Layer 6 of a small transformer language model trained on English Wikipedia (13 layers, counted from 0, width 96). Numbers have three digits each and are written without spaces.
In attention head 1, each number of a token's query is one row of weights dot the token's vector x plus its bias. The head spreads its attention over the tokens so far by the softmax of query dot key.

Query weights of the head. A number n stands for (n - 500) times 0.00065.
q0 (bias -0.741): 457400525495666546421466371366543446580221562560336681608418348666384499511586654549512416429419519738462608563459504399535234440501592624581454559612426379433382400590777569449251507498278459624717456574671634385629476453284536793509544451688492539575394440539488301536631311266420053404
q1 (bias -0.581): 538593392573677542570567601384579584504452607607681391412664517564475484479589571640521200422604650503379316588509590576773459518523463632549611384364668595480612598749828662597427478535252585557459669355467446545420490455352621535576316444630556548635793608538689554576548571332528556581
q2 (bias -0.756): 590375159633728504614512547325560593512544441538482448627521561607527495415602396468524444556567575412380234609612492492683543374334365594628634567361381442473417584667712707485518314461262632271381694539569396548536505776333461250308405587566497456439450587193780594353381637320483481664
q3 (bias 1.043): 606413433471337512237445596297297650484723619514328268460577479346388420509442570594549774300557483562370731606496497361643632508612649487539437518470620461681756667505303308648647401480466418382487338467415501571479509575748487609545347366534383569599593203617468394423612468390634567633
q4 (bias -1.328): 435515269446812344460167548471664580370541527383416586612723458510520328195537668522616740348383577611260516629470468357635372396359645509535598465337600522333331395457738525391657461423379541375304529265359319504405545329543498505384487535370666378598594596688582554692376389534617295600
q5 (bias -0.710): 442584421412603151570346583524668447412459460667463468553523466535422456438520495313681611653573552389392435459485433601478400534486504477597730421463524443308334565599690469388286583349406632270313756417554272499711375442471290407472588680484711582378653538340687539600487268434393229554
q6 (bias 0.985): 391583643395373516538422583452432629591299483570522556507370621546550629598383451418525345464295528652445498496557518402443411639481481502433452570569442475556198423609613413561497695568567454507353388485485490442315567435485554475610211515425366835421536516514557486441572712575460627366
q7 (bias 0.868): 444567605593526407530702488595373326654557583625551541625352525494320577569578317558454580462396624546353652482589567639401645524581372485719628451569400594539621596470397546453367516627359455407500505569370461538594504441511487473371445610649592573497413365318402561464483595425406737559
q8 (bias 0.964): 679422696388689641596498439556527682494383598512460672483514242598517574558715408339513521588757444356439437430485456456590575522468432665655396264399538351630676494371387508757403558571489524552627615504487475363397566512436590370512582448564467525424198602473464315320516752377252291717
q9 (bias 0.136): 242544494552532426658558459507608806399493492562637393611549532324580444479444658615556731571481548401601713468445610379593512490514398534579583438302670556592477415488475584491778267596538484250054675441285371404485503328596273521425447456560550509621481661746636371693380485590592517422
q10 (bias 1.638): 394402533561509586577278435432234739376635700164610741583183493359409750691530398749426532260619381481553564404483455478653595546613538475510274362400391301808418408435408362682435424698677382673439514467733518577485369477674465644479327402677444566264301439264582552502888363662351421665
q11 (bias 0.647): 648480585376376454479504565371446534554522362402433501332532465453473620494492461404503659400655330502437540569604602513529743565638423428502391597579591505629324726566373373548501689496534493592450460600361493478624552494340275452532376367653551519538406381587541235512539604580336454553
q12 (bias 0.390): 524581318386222816463402545461399577486578633509539615610273455651503672375466286455767500450482448493356584648451590610743589526335344585498516589548523442674416293519356447675412453521485370343597598756445386515423424448576661669526545473467226531489556394555443283381804545566508678701
q13 (bias 0.333): 690489435548533367727509485438644490392510478542756338335507578678357502483618579269371536400493502420643570501496393575479630270252529413601418553569441293746528423606321445687587576406504574377171507427520384521546695326325498563465509658361433557596469465507439623492483633463556486395
q14 (bias -0.529): 572573438662406487489634737649539524638370426624358420325575573366435580336619427473370717584383656244362517432510384584437507512505597532666700520505524646411486605811672733475512513217337496499564556513371510354456556583414363557465557438689418398504562440451453440546554492386528265532
q15 (bias 0.098): 553561530398419490454277207413434542626430715622739550527330498461379382578435481430544407631320558510385550628460317453409669591473451494438620502463486442509356429392474439558471444577543608551655613416316503533427386412452564432457219564439644448657434582618400540417532476624503533477
q16 (bias -0.989): 582566567497756595533441516469480616601301508626641457403555348666355679426470631639629453451522630696534488550355499350661367459448655734661438656374422466247457383554902603663467496462268355477832355406705716572530321522537394554621372355646417659500439473657557473458610438259442220359
q17 (bias -0.484): 544663383530474490389651612464534381492487467596712557481585454729307663472569330657568563504368634436655429492442250493519492339394281618444490416474623425476496659553370556347340628494626602591690681321686770325608510515416432399321352508685529625657543497556619698438467524464402824442
q18 (bias -1.202): 706537692465647462621567441578558318583271562466410552395542571545538737584632507676601322418516760322396531347625337446306599764407469666548500807531672564566642484420531683438255542560318535447716584617628696469495619550358660645355575592489283340548536560742749553419687658325568198285
q19 (bias 0.012): 482446404460443418434502282716618518348628603585418475618313582525521145325537540364522470386559287510553297459447447157554518395664382350518641528534468558694658473481622508612745380612669401409562266271383486556302723696630613577619562508360609262554477544508337332485532547450486651680
q20 (bias 0.858): 459423374592351715318506367552619507473399642428333491363503325575723567651565438581419467609503536590538524585402457493516599366611545486569516369527610572355344615698298579415378529608678487426660570610443688480600350359586543463341510426532479578555473568538481498523697426635611388400
q21 (bias -1.206): 613521578589483310616320636662504251360513227713231416537737541808550575669616429356378117590655631548494549562573800623551325369380484463595606655521469686374553471550474541313386651441293516426520754716690213532460524324392661703349663379683427420679591348467496541414409531474665028421
q22 (bias 1.349): 373338489340392487613500527494502564303517635338635326750262424397495590435537446739417751414587412653520577325402366679342624553838436488470561530523475507385630570530336283391458459499694401679783582650399355347550476395612536543471535518387420446554501656411412373551705554614574360486
q23 (bias 0.929): 616368493550556754393582574336467635568518666432524560667250409347621339583148294569434331387605350618595546458401459544474487532566706558596500384478292364650502550407343371672469426707677526775590247546303512362458315500670475513534412780405524513436323472495354487529665640604496683528
q24 (bias 1.164): 463473519329295606390566338497614501545554644445478470561472497353629629643496393399483523545435545547457477618434532492452768561464594508376692562463442560696641644360458536580553457385546563603663476734520466488404376618423691665517618403416315655522488589806405414452631445548494590447
q25 (bias -0.541): 530567570488687440505547533536426407376377254410604536345464399477419566446652553517789324618658493426584492509686658631621380699611431481469339411436503327605327604520522626434369491440203432542565536444590514426810456568393441589566508337641450455338534477453596590386652492554542506648
q26 (bias 0.017): 364522586548368418608664489509463492678543407642469548647502733562382624476446631407562531594359626475491446592564492431465595507414389313431491496731475466628570426633482415414520408573557543536350552475548348532470534511324464292564598575552323656375323306688494521614419388609399553332
q27 (bias 0.653): 576457565595390677384448713544509445422502541376484585374635463467593364623398312595503697532624378438566411390508712540479514323449432593644437471386423522422641571553486578515483578390582633503549513623657616665575425334274585603741494402419469605444532419397435459292622329589506667594
q28 (bias 0.636): 582464486416550584465546381574582660604465727402503705394447512375831407394626567317498706562414443649581581324535452468686453425546578516544635262566502478570294530510381435389492654476541539619613440684308395384290632353497530456575473682249439614593655401699413340322340522550416220505
q29 (bias -0.374): 450648601370418289461518475459461237434578339587270312556547591389540608465513567597486485433454640672562625432562477513600670539519466473328563501309624590496550589461492512299571436422605403410711507491504379396503570651622277450677233372486400404546751405576494526618363291475549682404
q30 (bias 0.024): 513373652539597378693398663374146509441482467659743646496508567525369587525576355564568575329567529391370553581541597413609498536468390567771560455351437441605406511576545365645611466581472536396419534562606561496361511548353507438448686631358470740536333371503479575456575463470339594676
q31 (bias -0.168): 403421602375372443442469398524454556725617485479550529662650607450873311619557606638324525616534597486458653535457518560475434502361621582469455446850402597468541508553296489521526455396346547289546504542446350528440760562647453373480541631379395334577324484465674448414380350468740468459

Each question shows a short text with each token's key, already scaled and adjusted for position as the last token sees it. A number n stands for (n - 500) times 0.0025.

Then comes the last token's vector x. A number n stands for (n - 500) times 0.009.

0 " the": 449558425565494413712749690337916775770518524362490554609418607514453544683265293555400345616523
1 " A": 554615344602547325688677739347761695722410495431349649623419688477450571603274249487400399641452
2 "ga": 633526362580467374681608662491692558605477398511479649583426673451542553611374217535452429636384
3 " Khan": 539483364571497382699563660405771720588389411584568622588428605456615579613369281478510400659441
4 " Mau": 422344288635502358595608728418786702530367468593702604475511655423558471560291363447395368613556
5 "s": 359356385673438416605547638401725807585382409532498443409498583461547536602385326557420330557504
6 "ole": 417391378582481445618534628486839815616405353562418490437526494479579493638341373509470348521484
7 "um": 567436459566446488647542601419796820584365363469406416396520523464591559656349341438379283587414
x: 395387457549247594475490413681535737580493684570488597450339425433458361677423354532533509420483632445330450558275436209461606543570575437621616503562439123644660422545575364360570525457494516437556450469536730400477530493395580558458464582564277490549408523504366554522454355560555525492
Which token does the last token look at most, and with what share of its attention? 4 " Mau", with about 20%

0 "s": 462546451559551471713685720368951773751530483344476535594435586489453554668276295571398365626509
1 " that": 467522424561521437704722671380912762778518500373441543593446607493488528691275316571442367605516
2 " Martín": 658595392589585309676650786397777708659341311603452612647416644462552474554329226477502385572495
3 " was": 564458349707437337592635684405760764657364507514516567552519608479621448694357324553471298591583
4 " dis": 536295295641435296674692583447755675767476417372670634414595658454512579582275289553352388600533
5 "fi": 373308318594456344623641559537699658770458482499546478391525623445494656534324220508362365669598
6 "gu": 459430403502433429623636532562690701713404380483352409388506678351538504623348234465494340722557
7 "red": 541502449552420465661560616387773727628429357504462470420530526522612494695273281450447252702545
x: 550578416678513621319485539505483585521459640472374568409337431294386543521341568254536501490356582556534394521431516406439564526539491680607410532468519259751731240403504390597540467397512442446530471561415504471332469389646446506451524284527321565356507500524363522490419342415346471260
Which token does the last token look at most? 4 " dis"

0 " as": 468539439542544408664756701368914787777521503389493536602449603505453540693287293568428369583542
1 " a": 478507377581499337686740688355883824811494527359418607583363607503479586658326310537341336629503
2 " sculptor": 528523441638543350739653752355810712806476422539437588663409612554563549669234309502372260636521
3 " and": 585506317610465347579602644429757821640372425461541584532479649430576482655262372508367346513504
4 " ": 488410366514491389637747572445750723642433455432578595430533673442519515695256343513333445617484
5 "print": 403372335641489314771633677355757641820394426509561505480528541448533640620334304513403360717480
6 "maker": 463435362599485396686562637382810733747398413538468474460520538495605583618202350454433331612553
7 " and": 511434444566408398606584602400744803628326409450429461343546602403588498691266386458384370522512
x: 502431350565290448464327385590686531526362746576430567510452342349550525597419548578476585455500524476373452538405425359465476509450520442716637411575474536509469549570559500645545541406578446493481450477291547411418678426485634608570462522425415734512483457459276612613747617536468423492
Which token does the last token look at most? 5 "print"

0 " between": 455561436583444474724668611352788690794412547487473542637361641506505523730319315521450364595508
1 " the": 481534364614425419710705629328866756735418515407428602587407612522464532693284302526391340614496
2 " mid": 600505361604458362672685673405760600799473515533436674621467671495586562576331304505390317712589
3 "wi": 666423327631503327690549570468749673711521394528592651514487534468597558492335257512475370667608
4 "fe": 415405389576519500683515562461822775678409387517611554453520578520529517598283162453479368614596
5 " Do": 354334364583471354608638615456765706696356390459516541417538626446534525633213229453473351553506
6 "mit": 379363394606426387652597638537669639675391300416369456437550535438564533539328197469543355674521
7 "ila": 535412431589396468601477605412743775600360300549383443406525524432595540609331377400468322584476
x: 416572385549396576566588496467535528481490675551461497505471401250603446547189386509533523402441655599461294518399532128365555546472636421563448482636459228663560299528614285291485556405525449600466459547528729421453385460403587516461536414517421455584387514444512318667389220505506463514
Which token does the last token look at most? 5 " Do"

0 " Academy": 470629512575574394777568765367859719688535487415423568594363556526533658604273288605321324512484
1 " of": 530546375563508426657673647314885805716495432386455560557413602479463579635319272625408400491493
2 " Arts": 609524383602551354766599739345761756745397417493483630585412601505510608610284293513281348518420
3 ",": 543515390565491442670716655353936786744524456413504543513477590482515540683280300591418413574504
4 " Berlin": 469381289611535344717650767295746703714306467579609586489472658452559529579346196462463370525485
5 " and": 417413372631393377578571644364739813554350437475515571364513563459602486664280377513442379530532
6 " became": 434453336654408330672742675448726770772397605548522425399566582440582516698377267522450287606533
7 " and": 488425418550395389661661628450701757708347495475426465344571623416554561677315326553395339623464
x: 513591427448346416500424329825562554582477789492407658503453509390524351655472495532427565529388431486435439583459637500646428584417371733583505351426499633564458507674535503659615407424592631507553512623376357578316416429579650433460431601478461575540315520456299568648630666461525620573
Which token does the last token look at most? 6 " became"

0 "eng": 466566481561571496741560613392903747666451419372428553621487550495542481649268313464478371684552
1 "age": 520517463575516475743611680367927750742513458347470545574444564501508539683264313517411363643547
2 "ment": 553504438586549480784614711396925744735493442343484567569449567534507555665245310544362355614509
3 " with": 544463383596485431675735668367886794781507521385507547511444610472499546678316269558448355619553
4 " Yo": 453374311635488339589621669357755620711381391512665649538505718421557508566331195441588412664518
5 "land": 359428324618447405649539629390732639647254346560534506453526575456558496618352229474554490613586
6 "a": 425389401578448466627504609400754773581295359558376483390524611421583478594326398407441417544504
7 " to": 547439485559332439576608612372692730565394461432429395356581553475624490730337373475466279644535
x: 552212410659260547361456483526563673625443674604491292397551239421365501564385403537571467469463438421505589516398567554549518683530542483691602567398465411616665522464497459492571528483640425497512582543536506543165634411414557492355395562565468663481467610510491582431620487401508519417
Which token does the last token look at most, and with what share of its attention? 3 " with", with about 40%

0 " ": 472557434532557449680750714368962772732571488361480509570474584483461534665235284588429413620514
1 "1": 564592350486540342691734684348685620687524456548515529548561643434480545613247210481412522616569
2 "9": 533531364519478375701663639370681473730469433439540596526502615373576516611287192556356419595476
3 "0": 505474383619420440717658608352683462677524386514520552505539547497521529634237244546444399520566
4 "9": 436465429567447471729590657396787507574574430515498539505524512448619505591292278502438365532555
5 "–": 443448470582402419641615554436835643544573496371443480409506538472654445589333316452419399559527
6 "1": 514381518505470414632657539378749678597555426507382463356522624412546571572314292449345421538583
7 "0": 579456542507407517668698536409702595579516429477464409376550565443579536631281212502303364468562
x: 523249397449382573467520457639393651492552419261380506490398288453429448454569366638534536384515356621432338550454408520513567616697551452705469501493444418611503479344397642666386381653497371520688497658578587480469563580570572596621456469454394595514523383654441444378694706579417466403
Which two tokens does the last token look at most, in order? 0 " ", 2 "9"

0 " of": 470546446543537439688738696350945788763549491378491517588436576494466546681279281592452370616532
1 " the": 474542360604424404752711646333857745729433563380440601578395607520457543702283281537383354623505
2 " work": 546533406625479283813704751405730667782433495498402612633429560523589543721289312485341324673501
3 " removed": 558473372592459322705649744417734712807389449503540645590483540474603609602261304488359262720572
4 " was": 527413319652460385644634717414744660682386563480550528529559652455601476680282253486424293639493
5 " later": 447383329639453312623678659461767708728391545481581459504521640435631528699359303511401293624431
6 " destroyed": 459385378622430347666752643337757727843445433490560475452532571486623583688281287508445266665551
7 " by": 480467447638377343680688618380753776752415493496456384326522617432539537696356294492455278675570
x: 472377539577304477461436469433694549617445821617487479472568472382490522632434650450338546378440286691473515494443507358536532615431484546880616494461537679561546549444480481550584403564456464526416627446410413536362484425455436538510398538519568610491525518527432435493464660359485620588
Which token does the last token look at most? 7 " by"

0 "mann": 477543498570561458750640719357910763728498466415461521595426558512516513679278291522445346621538
1 " in": 500540397573516428652704678339902783729483490418470560555436588487494521710308298582432338591588
2 " Jerusalem": 591576315630563350721664727349733726762273440615393627693459613443600498576374247513434355528520
3 " from": 530466369604462418668713687325870781781499490402518534512437608475509551693329310578438357608576
4 " ": 499410364541485394639727604430801756657443527437573601434526646458544503669264325493372470657519
5 "1": 443394336488506328685715620344613631705432490576486530350541677376534526615271223459376477585605
6 "9": 489406406515449397676667610366642498740448444435449440352522606346628524613300211547324399568543
7 "0": 487481432584412432718639604350697477698507415517483448361616499486588536651264265539405378539578
x: 571269525358451534378472346566427538412604434389448465507418389426625784333544557454490587438317417650578576516403585495586513585713584405704269680364375577571523462428483464551391344524563523661602328519565443602500436371473418612539572505445365487592550290559365355560458576502570419493
Which token does the last token look at most? 3 " from"

0 "\n": 484515467535544473704794731358939776770590500374490502559462589470497552649285274616431442606543
1 "\n": 500512450541535474704793729359939776770590500374481509546469593468503557651284276616431442606543
2 "In": 541479384573451367699724793308845769749470518515464564519373570478553587697394232603420335627577
3 " ": 586495331534515329669704679431798713651483497460561656481527626454524528606207342547372468650511
4 "1": 460409331510505319690702699336667641674513493549565595387545628408507584564248269529373489587548
5 "9": 414368393538453383664649677329679510719476408439489513390507598358584590574287233614326422579468
6 "3": 497411469613419405721638631405723505673583364501462475428548531468579574589254235631419414571553
7 "7": 551490474534435462718627652439804529576582452522525476434524507447627513589357262570433408535537
x: 586312467414424515546560379652379470625505529384400593563486425538586773478292493457529471398443232606622592563420506548392602563796552461580320656492603447639482413454406391607389448697502501646506312603479558476464260535326410532360537329531425507634562394548363374598494350555495338458
Which token does the last token look at most? 2 "In"

0 " the": 449558425565494413712749690337916775770518524362490554609418607514453544683265293555400345616523
1 " ": 526622377520552396641731647430804714625490465409423587549537658462515507642220334532360469642506
2 "nan": 627605340548509353695705700423718589736350335607444641670512624463547582640284314537398320735517
3 "ny": 574502353554485423633577657412768797703309320589607595580429593426551494661283331432486368725540
4 " E": 408369316566480370630596688460762681698364348539685653449545667475499485615241323407441399658445
5 "ula": 365379378592424441667554665457730710649361313522524550466507555431578606589396198526464398677453
6 "lia": 464424443614427511644526639447810851551392338559375473457484566436589537647429296478369346616469
7 " they": 479495424597401448632584649398732750666355454444411399372576625501614485719329364543443332523440
x: 595255262495321614413441367533522506574523688550558565557562526425313382510521565570544476510452681438390313595300625590554471656322578293548571561395616405663625400484568301474607416475422411604576634478457586615317611320503531552485346567489444597497243454424419457453582352464398600386
Which token does the last token look at most? 2 "nan"

0 "res": 473567504549538476765564705438912803717457396365441542585447560512487557637274248520340314608456
1 " (": 497501430538529433658756682356950778772572453379487502545461569497501529668240278593432450583515
2 "2": 547540360492459409675739627397721641677578563504594602439474625433531595593302124435371500600554
3 "4": 434509387519473450747678624368654510654494472468566615435484638403582566627256111499393418527585
4 ",": 419495436604335392660570556356708506584533443376537602404480548442688538624329273543454411613497
5 "2": 464434475566412456737690541381668603660598481546434572343464622403578558642374171433501435577552
6 "1": 532402518588406466763659555358637581679561470525430530355493614403609536665334172438496437609545
7 "9": 563439490597393481741578550353677476644489475497470448405541527433657492638283238415483416589482
x: 579444471421509646297342396246469455533533507235535386534489459502709664535190439368377468562444488499674569556546477354489579505637533325646409697402463243587590496531469451636480427633477302521659450640638565373518538611408481641443427307457379503552525386517360432471599486615614422370
Which token does the last token look at most? 1 " ("

0 " absence": 434585515594543423762676768400915736779535491383489527634401572499504575654291284533350326647558
1 " of": 485523421549517444681731678354935803767550504386484540560435595501480546691284283560446356611530
2 " A": 664539317621536315708693756351757695728384492485453691576414695456455561609285222475395391629444
3 "ure": 607465398640444332676590718498730602657460364550578653601454589473539577619368209610479323653493
4 "lio": 438460425638468422627579648467806814603472329537596584497440594460563548656347262483388351516515
5 ",": 469480394577438412646664627357911798711465436436549550459493578483571530710329305590429431551483
6 " the": 405435409660374394748739653350844738730422525416490416363524570496496561698280256557367330624477
7 " love": 423432325664449345707685729420733635799469420488423411413551564459577567685282301550410234732561
x: 373517470578554565386516263751574564461637643376422555394663564586473699382466522356607534583176593520575366535502636378501481557230562504619690484474471538729564573636410350339496350737531453388469456550616483340317502333592505583516507436479595505454580423509483574467303536514430535426
Which token does the last token look at most? 7 " love"

0 "DST": 477554525507516433803655807310923779835531468373481505570407583473531626662311342494344339658487
1 "):": 514501452508486467655708666369925789768562509362495494505410583487539531688304306550438465584524
2 " UTC": 603522402536371384703668759265831719875525553421560594496341682434575644692522286478392394639477
3 "+": 526448436658428435712629678382786618663521567423616553489341586473572618657339282460376503626560
4 "3": 379423444590424459680606641376743654625419496549537619398406635386606586572352214404294473547562
5 " (": 388450495643422412609650607384766640632554456347443503438470557450697488637308221590391421556551
6 "E": 361276439617407412682622594410757647709493530469326416295496669444521614540310204484418415630509
7 "EST": 556448432681426410677573694403729571725439497444410404452487536468588647667331248505529394632519
x: 494533530333496424478616406202352449089670578528622558645490594465434610714426513408601574596219664417429516508482565575415600544781646453725449436418503490517450422459377509384427512579434446638545478645729511364393371442424522495555581522371487507601394552419575463424477514579503531527
Which two tokens does the last token look at most, in order? 2 " UTC", 6 "E"